Layer 6 of a small transformer language model trained on English Wikipedia (12 layers, counted from 0, width 128). Numbers have three digits each and are written without spaces.
A neuron's activation on a vector x is SiLU(gate . x) times (in . x), where the dot is the dot product.

Input weights of the MLP neurons that the questions are about. A number n stands for (n - 500) times 0.0022.
n18 gate: 491439577309327693494441376617415527418300563545547524556580379340656391581491451796497619536553368561518641455494600334697591648432532524436468467515559494311445392678552370538446607377450500585515477400396509271488385611543494422459294500420669436536607435574554455431580460632303440651652602566460476494452455439391512512561422410509440469609451714497670541378509491558622593497431
n40 gate: 434440461518533514584538598486523449550563514449408481660430383362468731484559544583505478452464530595741411360393528539601399670488608379411465656696606198514606481411473523378732553368409533582453426530486554522613634434414591472503444503503461566506299447564435461533556538414511586568514426384459475527492562460452428422543508579536452527454670652495256329415258559440570518484582
n47 gate: 382488435448416372534664491384399460546530431431380476494497181585459545539441521494509528593355729481564329522537415568352565340426408771411671401547383503457359634472452309554361423283595427497552709610435556509470506488414827503385444330438325474574626543506636410523503574482456577422388651469623445539491413431487512445630636581396581458573452521457394665533297336542512602389606
n48 gate: 468547488481422406485475405503473593565579431440551577350497525538362544316577445485283491479405426595512610638332703309427405649478485347463532435464521396725430471390500449500463595612426444599591477447301627521447378596552425395480656574297366478422544589631638527693509594515388546657482535373562601532368587430518411586442587759653473549430685644441677456599393458649691551503488
n49 gate: 518362547592724563459458612569254613432555459629590395540632480421593529695503403700361606459749380375608442419472438403540457419442617770653424665408425397550315485593636554327476354515451525512478341463282664609436572451503516453558516348503693359497442525548581516384431515540338542472567540484409643615600506525449503584529476330414509542510482528432660646479435534753616680406478
n72 gate: 364615560480346420344345558330409749610528481567740541588555431560526490438418608525546389478718369373421464516417437316438597408708522427409460427497437440377534600579291616565382522555600394455513488678396529510276682379588470545423634487557396393433417497555462380725519533494387500526621531339517434426557350400603472588276528718413545713464567591771506401435468452568341596401529
n79 gate: 414586701428441350503560353436551644486438458411549718427399474494576489438605551568575344323530552582481525594381535495548619338426446558613407511461654541432387543420497617511495423595459405385560403595404325390454463575508408561591442574481486634398371547537613604480390342470508555458535519497589585495461517346464699443461650631530347593441332568538583615511495561476583713551666
n89 gate: 618580624665605372464431485494636388613459482345491449640404563421366497359425424524398524372518479320661534518503452389568417605638560640472380515371377497629250470515410274447325248442566539454381497423389570684453503503382576570476500409401527460418400380419394440340461578527390430613509509589585566596627391297420587524642412610467494164414526399556518488488524394597542449506643
n93 gate: 651249468479395615576412573364539424514514459479488442483444500402494658432603480577523535371547448461509527327600241369611438491497408468572596491547433567578483509448480193452522549351488434489287403514547689617489677377506463418452626712544506596561523541358591567571500399610524508385494283618512369486515506473512540718339423411471547593574545523339392665412448488571290500545382
n127 gate: 580557470586518552448456541503425583323458445411633452509526503321613446411541645222582558448549575544401525521506659564491616721547785402556503700377630427551604503445609522633320515339572668439572586431536491357470618396553433732467485532394675603405497461509506333246634605428565500648509551451564358503491362336426494412600467672578319468581553455485485429515391485687430448364448
n132 gate: 619463612738477584452483488454480526474677625623398576575560361460466483526468526467431479567481587419540348593608554531558561381495516464564546324498555429514423568488486556514498422629540491511512397512431413419523560484505350646419490579629592500593558393495514452376507500465478397536367563669527441396493454468500354509415319302561510489602590608545423558582491507533481628558574
n146 gate: 382385512460577497485644457452632594491655586651418407454596353376564534577623326555551474538644622421529515379405402617563615433509480482410446594434529620567489564456491592303433757395581564503558563488433464606604475534515365580437429619562518638621509506486606529544559393448395593488558305488500366602432512536527485336410612729373432486389477407324456511417669582483820686343393
n165 gate: 425404678606494410413509391482436590579454362572663421371526382278531522454265428406463367575399567448382598533527395450404418556571447383524716476572414420462404494672601241413560509523506603540400433603651563652570488578668634694752431497515444567667462565585494488516521546435542566467404378379425462572467551488443403470488436512553344531458276459301437295599482628581497450477638
n209 gate: 405363750510516598572372550612457787529598411235629500478384378503423602595664601535582364542367660393619347581546561607421459371449519595467235264530367406610402340555613536431429384575516404534731541439516618549631490287376429425367542470429500421497383497646526536600614500381599372480532570510605587494666340533252625322350475549593382491599547692465588478516361445437487494396457
n213 gate: 483397553739460654670616514435590479488574538535456743685486421365530418648712560534531445447340324425347455553538460483363691532491402456449370596678640576454429411503407651418511421500402716631514494684605533515463430457404610436657307461471526574523463483472638480537459492656545576402606220381466549608612456375455564587419551500566530545408517408483465599489526439443427382500426
n218 gate: 551361605562374525469539539578225562417606538662500717503539413389656306527532419753551472656389372596613538528447494478575536546397283463158515500535531441475388460540530431455441389560445466529607461399583359466576678476576354543473422703423491654351533398524376602316512334561491565572558500613477605683596422538598371611529687397418491351472293335476453587564611605446497474606556
n220 gate: 506500523413510513238366481554605284408351477383418595382475334423578486555292551458740549450487487466415374646433533550587525714472343410503465490597625497513461559246574537484535688602654275456500477428530269397484455649548531510338530486381592484517188625671337298486487586317648519440568257587448684551400517395375566559375671544386406529635529399393570494574559689658507569513387
n238 gate: 549383556485311657400378691590534506505448413349447423475508448769440369565540495601274483270558552423472549391444560550465365486590527326594457431362461431470570500453406404486611544374448473344492394686558511494596462484506424380394556396586436526447478417457369508423522489605585650486568524508704627276422536534452613472520259441486551382477435580505514381418417528489500411465503
n239 gate: 362350571256474500630653392658542515610578360417570488718540448426282374603573594668423629438397445394561473657423584532466528629454436456587397576410521388491425428579469545603551500531509445478483566398435613341335451414657559473595577332600400583624469333568535553590403339439623661419598483503457608503476509620691401450437468452552289523470403709378453486514646556342585550460539
n260 gate: 403406512592596465391415514423419568538594577435343564538567512512560500409637466555506488582465624449512563309438532824252553651664436491527534622536485439491523710398531663398335418447445393478546658598500491559704518451410659579403532655462451643298659547416521412630535643465482522663517612547579564486688544545476349387641531669437544368411395514529465426540616553534494409617450
n265 gate: 462448556593569497488411706389464405348520374592482635374381531419625509448706566526388662455444520591488497509592561654445431432383643461388575659278388462412379663414477470609291479509687555556620613614600581447430602590272466518425536518323524625515658447633325417462473429401380335602396555452605435546604458446476608491497382318570626469539649506538512500445388400575645433457431
n290 gate: 529463582402441388503412520429431611578386243476587399673508394469452406460455472445492584588515353470431596567512463401432500549631376403428531485485576445480585583509452373616586648357543365411330591514389473585589296320578491374591377664550430527503483419444318340624462374359548621343637443376582729449594406559696509613395386403509512511560565535486415608417387541352605506557726
n292 gate: 417488513384524484411310531723500449397512471510569522550500322546539395559244390534570513544525562406400672506303323443549477582536375471490377380551399428299389413494402519580563673394491522275506404516381292541450721337636282288389503556572553426497282572397402532226484551547481730516546386689424679463481627410394450657271503446516506549542473475584541528343459503426456613522487
n293 gate: 517503577376434569595377494599324545599474479563747526278457435285393549529429555564600456494287439165389573479503337606563531698466558437585609515314591382462512331589595443489638559565547532584628430497406488473465590318509435586465334595512474506491408432602402391503503506667645463371465439650599432646568387407539447479500607566550479537669520482689444581520606485564328536379381
n301 gate: 358400543692626340354410527628535733451579603603543298558476542262395594557553380585530272550543457634362481447497546621452487475632534600437440414560593463565551567451470575548621620488322393491402412549398431608433584542395481522554543510540515695301434213509460491752432598592418452560521533487694472359456481554267377537570548550402744577636335540512491572361626370642395538509447
n311 gate: 338358370610455570552470548521639445474395342556457454503430412497572412664539469363562457520520652443376601308401611685655561552485629558438407529421324787396658594425528471379611488266529552475403628451613435459440412497443716445469509566497592538448500601625535320543526544543568500553574378453591612517576512340403331439527557591489500494488371577500628390625370430559355585658442
n18 in: 362529464528404573507479452370557580497506497630530363422497424368595679461506388390414661444559656168621544391473390296532420451558643483459580645510424444529535367549624440590415408351298565641529416497378427487396472593503676454403500288461569537341712753453583480371503408634564358584316600376355595688381666480426451448213317420536500557715264689484626510610552464484467484349487
n40 in: 528472608403374474710441635368471503572472510468516311491595543229618530426594469497549468235281444523412471452494419443621581535447641637786602316365494478576667525481595571519564446650513500551538522447443722490444424345412517503571551391671604509497559266652481583641462366337594652339553575532639617423624273367397487607386503417569394433604515622463510278655500548398440632593548
n47 in: 537347590569574549580323735802333542507544725517531562575390363558579417578672429534493455545413131386503468267507609445716676465590617472333365542546368618338645411348487528325639552610613510569544452401403553500807591361375500409517566561680472327413426521600385493500555444579521340328537602521268517638469486532444510579418378265466335610528470469575549439514628590514542307720388
n48 in: 466469511594494488639401545451518564406514532416489272432417371442435509486492584639670322413649398423403491598381630486584567474542722500429564606620368339440444508491542445651363560511489375355511430457660590701520722531686452506449448476339437495264500514489607529491641448537532448503384573418467460458497387632611432411359615296390628439394447562605595489466580425511431514710442
n49 in: 349624696387653494335385485404510614581608618369207447678406632500321474485458617581384591586409503451303458446471687500417547516582541478413687585263588642701528565598515436267515547540484653404375571512550602468516599414468662399386386418450233438399543525400554421487500536569397385535426590548483387479475481593449434588519408430475516622542433450615478626661535402700544595398767
n72 in: 548548317686382478521519574371344521605530488365470370506418354609588551518544621524606415402500389484331581524457431685628455564503605402512553388469348418473381530470677494515480697336298368653353431512461614729560589583556439353580454513588321434503553512433552330290433485623559474627461396608576421476350512547587473624572562503731392474509429266632353669393388552592445451405546
n79 in: 485603489664392532463481403521684487482546492556374615513561362514421428441324264495520508550571698467448486455343391508346497681530474495449538526543558513434549526539600607456399371409411383555628309482337350482396403534497492487533299697416655470439461584482505492506550515539548523631572358484373500638468545476500505623597508665445431464419492474658590551394547569600439453523476
n89 in: 421563530465507309388237471578476263507523674469577583457490616411556384381584562590533466344665507555530604486402510406644650396710433643365520403538439419500461361423650480340342268403413394401550609340594636726401592444604398615582463412386460506297221433400503490293577432387397445367573724377310450347409568349483593698503503558467664704445510510589432526427684621368584592631626
n93 in: 491547548383436491646428556604534351494435454479500530652593258405522371456543482595491617442551387484464618579564530587529532398321506701475503557635488461542606485346374442371584623555521500503589385667353256430485298456537566333326388412461563404585641644540452545394485347602522494451604453301541575512488555632297485413512553686372332340568593533512391368281698470376615594382454
n127 in: 484691553531333440275356494517466566389638406507825467396570555399718590300522596506494497623536663643274371530477601622474835572380670503446625566356602312562535412484596617644456503541608497478516503435572420583607655526612396513332450404477398463444506562655507332283385532252644573487649742393507454574298593500503562510466481550458410503399398471445291465619526388590457597423374
n132 in: 478546436523447628425376534487368465400466485385604539485543479443554630469467637434642426455502490574576467652403493547553395611497647565447616574505480594396449534574423510594438451593473476410561621549515540522432456502513344507454443410502465451575483411526276485398683533726624498457529444440404411560453430409409502352561519681417640519632529588593575490527374398519639437543343
n146 in: 509525283453655400497357522719565407525565371542430450415549487544388520463676553497367649577637418375288585490641670532233281637477431494660361475597633481411708713497497607441536490604516503591531531563589458612491433413625487478631506583513525533244556487512526570483538369387412466393450553403617643664468558494753279462454416426509558374630475491738548531403576500267293572506433
n165 in: 636609633575410556516561467578319575684385519588444485610557403412420425264621539601566580519432687624623420603690488534527638500329546619583605525491376587417618604519578626599393460599479466367528597457648378435543474530309490422442422413528423494460588420488600416585556464475266706692509633469419463323581313655560503645719415553448422518611674518335494591403623385349373611346572
n209 in: 667571306493644686431411592327413523545426430295510480389487493479703394291456468610449611523464552466643520507483400326673521434623578454598561651337628382474324380470424433484528556389119555503474471600520540526532569555578576678590352514648546519352417500362507267389605538435627519360681641400576614436417609570574253713611337434328430551426484529610441378429644595510345376519480
n213 in: 594611500595359497573494478506556418509591418336399333638486461622407412421578585434413512526616486515552542351535305483593436769630618389426446370556381474411639563633497488576442613595471434580531406365613741520531621418700655529443488524459387500587641659581232480623488489511527651535540543447500503508471544444435419431298412468440485528692472663414585384528514425554497681650588
n218 in: 509338573455441540488414574472531629400428608414451567379644404445519506658427286602571546586476476443636670414617515427375371195439443546472660479559549396576253364347278336438634561394545446509340566304451565641262516533412487488506512583402491623359446506462457543720417468512488482469659401571503564565552432575631600503453539593407645500678444370500411405458336384512659601533417
n220 in: 520483662387453500347313533343507583657460500591476503435520327456372493372375645435681390632586367635603482431416674459412456541421678490302581562511755434421423367310363363567427497507449613520541598480521409739568572483571536379483666766590448708375399545579455220240503397476570723430439601511413338416465490592704418562213466476551486583433473643639573648760486455270459516591667
n238 in: 317299424401420542609350634319578468532509455334427497503613512593431298640699486558517477382409572497340407447556512544660410485668433512452634450545459459459483662520372420352542526483448419422431514347374536518552457423539356444534594473564348456571517395545373650593403413485506520390641575643282622497235568581428413450413337467535491390413528520532527283460687518480582517620636
n239 in: 591672462543691483407260620448486510439665455246342350677397346330376716500510604503640572684280415582534542438417497624480464637346456493405600579710541607301638721524600350697523648397408748471310574493551441479696482692535529559527604607579418500424735582342559579398424563401454344448557288563514678336445406514584497503549544542415528533514493439358365520652486758547586432379556
n260 in: 562563541460438482375264573612366325509483485368480592474461618408482266469400585363570503298439448625488575637456331564477617642443635295574401465426517549486480589329480488429542491461583471525592292500384667648529618500446460614409436482381390489468548442381517494402581536578426411591397497415412575441299415598500445434449412368523600620379463245440620542608442395497700681477506
n265 in: 409441697560491579440506445340356521317552355551628500574523519431568525275537424585526452515375417408432546428506521503468513479478589467509680560673482452390529432521309700529511548408399500679671439580467349347374591450546456608430560370428699455695355560560386560582709500405470440461535456594412449543623488467561509449252529273373364348555610397409548363553512652465670604363506
n290 in: 726563567535614604542465411427685618514296483371617362459637651406555465413426413404508303306386472500561408478691302489481470514602525382606508592404536531539361448464422523470535589615550382447558678412575390567514587639543515676538640390397433380413530489449592567553494511472571396407314538534532544478480747406491547411554486542445554508423543610593410606478583506497578405492626
n292 in: 487612628525627500538522681594465687476679552685510517626527583456688442358510544500490662545531531226599355524684337386355526232396401740489513538328579327641359354438657545638447534440271445566653551350335339507211615446319449614453483407700589442486436352427424614328359546722655473549551541374605531624354514532511527328539554738452434424651423568649521476507459700631524536527437
n293 in: 517503471400489485517734389715459529463609404474526500526494299530553695362346422551458474500422568450506597540506588555225588494473648552465391437526448466557265418483631582584382517558568577557687624579500325396616533562423491670503509596598317600477338532550575696497399588509424431480616438526530317709535578392465520632456570387364448445447347446486390419579526419593483505402587
n301 in: 386551494595349484376456359569427568532405444444684583407566456510350554510447617682425316232539343350394517510389506600415572461591564386397484574559494497487342452403390507453621652503548497414653033532545556545545534532467483380427383520568497491497339494559500309473296506356503718418420570507551471327568474450510516584407519598490611793606588580631777273468465497668471534532507
n311 in: 488574521570556537573538397405491616494642451509524503431529478391359627524399394357573458674364536603512378534589479585399487739313617448488429657389436339367441449324406380367430476547524428731395366614446623524461510363644529494616323456503503466412521579311537439387430640491401453518491598414576440497369723636512548609348491651626730593460523410611424624482533327675421451322353

Each question shows a token from some text and the vector x that enters the MLP there. A number n stands for (n - 500) times 0.0099.

"oc": 608576519360466413669447550323526498480520630469617493391558594492366369381509523487523532613382564439475295422401482487668311420526363702486495564611410775554506337560549650558570448352533355434452487414593499556380362893510576463530426726400395704405621401630431562468480375450614461553743463370338462427448533458396520510397460639485507472473681334474484455309433478319544590628410
The two highest activations, in order: n79, n93

" the": 498619482425565366785671476378600579549589576552439482561458473644412411508575422548601566615509402424541528455234617538705542444453500684931527521489410502495511442540526595507634576545548446380437409456476425571556439576586579561470589751461419523496359486487372456247463429487405483624539503383433392493448543530569511520500573444384691517673468444544443524432427552534516452463271
Which of these neurons fires most? n146

" Z": 548542446387512468480679455419694678525565558451482439482593569521544447461337458371459513638610367378559531458223459643650539348395495519746574427501481632531473396601526623569596370626515527335456491504578433493508420683537594573653408685504483585553678354626371494386525475503576362599592685455460516275427572456435649496552241333506493617609696295692488376579375588544574424469594
Which three neurons fire most, strongest first? n311, n146, n48

" dist": 581387573542542425517517514445394552645684707321632383385694405566335453424532570509645428465528424448563528430291498578442466195501532491585538346539433604552515608578525552583493661435673473565474500483745406366546213669481604424571435911550454494365537366476428511368474448470541654510579528394379610398348579477396336399480486581515539495575561388657437439575570448508499405742395
Which three neurons fire most, strongest first? n301, n238, n146

"omot": 628594581349495536468580326424511498413544527459524417482520599653647415358626431447512502452499268400535468445199405444535426471482596660500630458539639588573449471391493698567415411650474513444508397502634474554473505635437524501530639696669316491441503221392649461311424612494608496664518537283367452366390600517596679551366272527464544572667645369555516439601365567557491372629367
Which of these neurons fires most? n72

"ster": 539556601352362432766620456503279606491492614295460458379649624309378428438605532504499430545525355342628477572330548538678474460581463602621597394504522488490482581447565708579435257566439452478476391574591425667350411651465596442529324728549392478525475507483534530396549500422432169462505506355382448353514537508360607555485268516515661527627612313532519529652408651624552455486521
The two highest activations, in order: n89, n132

" award": 537473549492567569648611398474549454452538638339743370306572465487452234422540474546533517578457365338550577498207603493559511484428441600685651627618449524558496547476585590369547430515479487467519483473551336601360242586504500590552500848529386545566385504468638545392599574633508355436604456450486509472428634537382564463458489452387629637781588413680407526449388500704523355555366
Which neuron fires most, and how strongly? n293, at about 5.9

" but": 452508417504552604700628441396589581662613541475516437387530561702494439480462535377760381644486361445648504454575545574430382437445455506767536494512527516727514606452455535519478365340508441664451502511506427544464356620503520644451611865448486483486681536570555549322559529572315603596597557495396560332402589509313516574418362411396516531675507381652553398415445473494364505635371
Which of these neurons fires most? n311

"s": 542555549347394484731639375388543431489583602380584341510579466502473283420460445627517408566578430392592392461411515622424498459346464492707551707440478556473565506525463547513456541398490588446628407488577383734555374736542572634465497820504365677555554613531416509371463660572482446582622510529335552380427657513448554603364444471413644639602580305714375494598353618493573360448406
Which of these neurons fires most? n260

"o": 488379522483481446551582467466562453437557568447524395430662620539359378447545589475440309520388326373607441544352478619504352517556475484658668571602542494510585482491414677566583545619478437410624386614527560608468668650462525477407406713590379587443467393510305559272672413487429472485626650288526470452475523436459572386496203244368708446437625322562463540549300670536687426578429
Which three neurons fire most, strongest first? n265, n238, n132

"A": 424428537333444546689475489491605472490739530514513427413564454620421429374512505579497482400463416387617533533337449485492470423535402595815650570641575733555667584574626512614573333513527475424576372460449432570589388534527572602493449587343437629608544393461399634254576523613540432465680546307396571441570547411503564376544348370421694631611727504609418471500362591540462373555472
Which of these neurons fires most? n238

"se": 498464553472579445613555396318358419453532571370561377504549561572416490506606597444579544600433462454491433280463677574347464695393292548611537699517382655571507572448453704461464370447416440667658589508485570438580427491379515588404451701476493617519611402532616512230647475534374349539507668281443540458433562635344608605405404415434564623568637437626486445716391422511247462664529
Which of these neurons fires most? n260

" Company": 577517633397465375647647364424490528540731598418510448503467576558567250425524560436466380500431287441577512513364585423507535532484439611671536510536627607492429608496645541434395566646629400416614306611551535634474376639550545577514492687583397479596517356430452549353681581456473303576560484206289552459412609436448576529484335385465594570760551408707454467556306640529636465448518
Which of these neurons fires most? n132

" for": 741590475384450559691554566472452559523573646274658569566566445699484419443546552379519555589546229428559505481360636548605563510466595511624657426584332518618441524650407539501409415461435459533312304437487406557395539558625574556397424788326405472516425507443492582204498495603428442504503592387453450444568635568459610521376537456434455564702534376703463413453445516600360485574400
The two highest activations, in order: n72, n93

" century": 574551587541540494672601362436527662513603694428617521395681388620414153381447457401586431547451397397647422497541631474372384556468343636672576503434584537600567455524546659499572539493485488606444352484616459737654435628615596585448390762533477635578471379503480486376702495554412477585583425383304554422461671659397508558420580448504585811603433572595529509461437514464417482450391
Which of these neurons fires most? n165

"y": 541435603547548570678685359525485371450712562327448398402613438622390269510500490626503355575487401430565376456441496446438288542360496529799526553506483573427577498461526655488556508407546485549622318509619439637596302541552640551573457782606409711471615531473330433467624626592501509526482555459468603303497455492459608730501385495351669648572542379610384508427442565591422462548645
Which neuron fires most, and how strongly? n213, at about 5.8

"ship": 531481611407576527804599466480574499365668595368577459573476372482326203475400488449585530590472456356528404507305579437617339656399562561637582651595532648540548596413546637503521645462469504426517444495600421657656356553490621507504490886606337668538544538562546486406624721503515400463514455346367516458422609454524616594447385411391685642671609572547544574464470490584376519509462
Which of these neurons fires most? n220

" on": 464563450466596524648622598489500486493596577457544404565536451666367171458466431403569349614436466350661514513449605585464459560344502703717583577506331588496548517611390602615499413451455421519388340484661420523402395587537456434401528701422421406516477580551568547118458425537338467467590611423451408456529556550445611569379494389447420615667547438609352403441438554697425420504564
Which neuron fires most, and how strongly? n292, at about 3.9

" nav": 601571451526543435596479470420488591572612618457600422462668416607402201413389457516515425497440387385530607540261607241557386368439594579580623520546556716567576598656543595564581483584631448478486322468592471532505420630537475457696584895608403445537473372522623650388519601386600394514515509260233479428407499419437484416387472549478570531720585479652457466642513469516353362471446
Which of these neurons fires most? n48

" in": 465504586460554575685697555535503608537538576507617432524577493566425282480532451356479391562450362423603538496483616618461400513407420711695581512493324580512577633747500598600529506444466518500432315490652456555387451675498515417405525738381441497508515541545604596080515626545360460447610541404423531315416650493463530590442509511427464623627616421596470365480405491531365452476468
Which of these neurons fires most? n292

" UK": 521498535554579393628628548485659698578592572459575462485556395552522145406501605490466527568475237420542428387355508412498430521402429552643607374527698677508660534427463688564503479591556444418410308437668470533628358604426483419533627682387321635648509420491426474352546421510419406546527411301340574459592574625601571515388337545505624688691707413561565467477325454519514450568602
Which of these neurons fires most? n213

" 2025": 587524567471513480539554448415695650436577581308615398399537383587476136405636608462601464556277283437623476453508595497458521393484485705662534559518536590534483552485650572439664444431561342521422472447564409547401478637521608650373592577518337667503438431539440538361711387592404504528606565482348577475500752613586406388504559489295581705641410440620520537465436544637372381600427
Which of these neurons fires most? n218

" which": 507567467392518461669655472357534452455534616539593413546589463702629358588513450542841594517397355429617566509373448474457425510530548508758498442545620598625522588495589502490416566488522419480474500451551575532494412696610521511439560755421363554625499513468341534386600469545190559534530547377291479389347629606371584630500546515409348511658440361643492506445355549552498409638251
Which of these neurons fires most? n93

" brick": 533558646511529484526585310419488612520726659412502490441624595684231129365323522520493337498397397521610405406469601410436469439453529729738642495449522467556483513407505560522474640579494421615573337548728405558456389559562567424445509795540485542593522360525481523375584484461525435538501464411340470371373637592338519568401370605392530565642642499548399515459400516590440432440409
Which of these neurons fires most? n301

" as": 497569604331404575646606415625456455576652489347485426703614468641427320476511519373575425588445302309705485535516553508374395612415364705753529476486442602689520528608467478514490382486484402646466529407757468509385427518544523445490563618397382540496510624515582510261431613545280471529551467346431521494451702443468611471491469414374481674608397472555461328404423553572391402378411
Which neuron fires most, and how strongly? n239, at about 4

"ure": 605459568534515587652492314458654489440582512444511514493501524541232261507526524572572384720316305420597465489397612484561394581464444395589615680606341609458572481506572627484609485531338450598464369623500566623460259723517566433390489803439465656425612389468532439454561504526458514530398630312486437368344434748382496408357527531534610607462527293632323581497597505541464434543279
Which of these neurons fires most? n48

"=": 716500425388463449760571559508401521373593511481638423385394371748487581317422537639536364520524218488558420590514439521509387263450350605501532445679444536566513654437462655530464523413576384376467449449577418618521157432497576461447428400393429569483545281446483499312530386451339509586495496350353576577334579612528617482539422496431453619680405450643389496408492569554354520513251
Which three neurons fire most, strongest first? n47, n93, n218

" B": 482437460317587417535516389353616588575654563490381402395543449478472345451549579518592459667412280400483574492136632605395433480479469613682577487565518639479625424607487539642492497505550378361552486479465501612605270559540439516603542756490382672593568446431393658331623557419543301528658443413455536480466487541573570534497262418318530580640704338610404399501410614543513355522466
Which neuron fires most, and how strongly? n146, at about 4.3

" 19th": 721543588460519346653625365441489761514491557521495504526566457534316341474583426505457531428336392479465472585488574490462433586545514629634605554459505490558559473510524536566700670582479541345426299384716371641564377558439674528475481861514491632633435517483451570467662476503454406567527472524464520417527699723426519591456472445405736790589551486580460451461274419600448437598518
The two highest activations, in order: n301, n290

"d": 492421566377447487586618261550512421590606624363577343422526403778406204360584520294577419576291335327553436437481588480331440552311653613645629504420356604588495621499378557522568477456373519515617460485529443565492479606368620483365601676404453579534520664471619563284570428491452404614567480420452417534395654465491563479596522507564593596704501368668439482571404587463347390590409
Which of these neurons fires most? n47

" after": 384529532515396516647574529548465565439662553400459353447591519610328305452416450289565435414478253471620620625552611632447474638501556674711595501458470661611618523697499495633556366351519490565435370472626550462454474539559499473455477709302418525596415392526569519231593516593300465485551545441277455394393615535339493597324418408428498477579496359497505400378466464607464430669459
Which neuron fires most, and how strongly? n238, at about 2.3

" 1": 538550449272548514659599468439533563618666376489588352461481538406395291375492495526683517608277271506568413392303675585417421446382523573720675594421481493605633499579492497611628576437396505232551460556498519587576318604379562540608546698415486574630469461531354496391474449435581486525520574628386512346437665557594520470371493479374489609536585478629316489564316600530444490646488
Which of these neurons fires most? n239

".": 451494467401500433684521572369533622611545656465505351509650377722436549362431387456554510477451287389605506408446537485390481434321415605716552573395619473592581509581576574553495492269549536506550438573546553520424389676518434502369563744320486491585498403581471560157598593627317547566604341522437609391418614541471517507389419400517668492658435498535449409408438556559334470612391
Which neuron fires most, and how strongly? n292, at about 11

"g": 484490584434533650739747539488405432447790479441376534600517663689323366483416509429516310516584396399628327419432532607363429681539582469771477516459483621575472510444465589497535473492520332492552394571647453645629368528408693636397459696528443499601582565442612526458627476570613356495556487600574552493402607543473512469437419426405709684537335378626542416541370517586476636534420
Which neuron fires most, and how strongly? n260, at about 21

" while": 318495501427363519631551451542528537563664542482515334498639448715459473422434496420627331563569353449698595504574628636364324607356373551733546430428570557639498566623568496533491462414539409581465586551633561405557388618524428508463637698527524508546618480576517517305568550550221574621572409472366447435375725513494574591421451493413444421514296316688582465320412510469524421739388
Which neuron fires most, and how strongly? n146, at about 2.4

"ag": 631634534346610578533572465512451605504556498377445345451612525369371499309419481620609369461257394326553350464329441495614290507607534674500510283724604716435575581620650597501536495567481499402483371502602535494463312508409574549446635786442535490613494396637518465376538457559525420333525484475570579562493474370523474394398358792292540474543634335579315383560391525462468515618343
Which of these neurons fires most? n40

" by": 390533549493531530665572431417502687491542639365546386523503358696432244412526436554498399535415327383613549420417588458384515545336551705650638473541523607616589528712480559503490480388537430542417412447549522464426528567588549574367462752374483475588558518552551639141514549559301494504565422357496555463425670525421561513352454459355636554598442475627419377492353573598341408404455
Which of these neurons fires most? n18

" matches": 550564512495504475609685395558554564372524642342601480470612441631391305411425522458511471597504391301438359555377572475297439406430450541744556695494446523553478574466607549628566405394418488477597435433487440691618297625509502571507471840503318596679421489554575493440500534672469490603521607637341591448342634472365526523372447498400609711655524347679374492615419609550493309512492
Which neuron fires most, and how strongly? n79, at about 3.6

" implement": 506605594533486442698628462349499524555617713382536457483544635605438178428551549490541402485395371457531529319353571419462539468401508632659588565529371576547467602490604580554416540506540421509445534541520459484397377639436558490570719822452311433536513429604644554408652707633533430547623493366387489370272742618413487445479413499478511710748634428566472551533439554623360459640444
Which neuron fires most, and how strongly? n48, at about 4.4

" announced": 434469566399397369587631448301551414527618545455651359410551481672402278507495571348574519606354339394594584519378651448418621676490415734604569620562491669508449497444512621524511476415502417528474491584424533492424569550415491622453565612471359518724516532548661576278533544469459470615657617300350461472236713471373544385437475504327527670558431349558433360424405516706482493716417
Which neuron fires most, and how strongly? n127, at about 4.6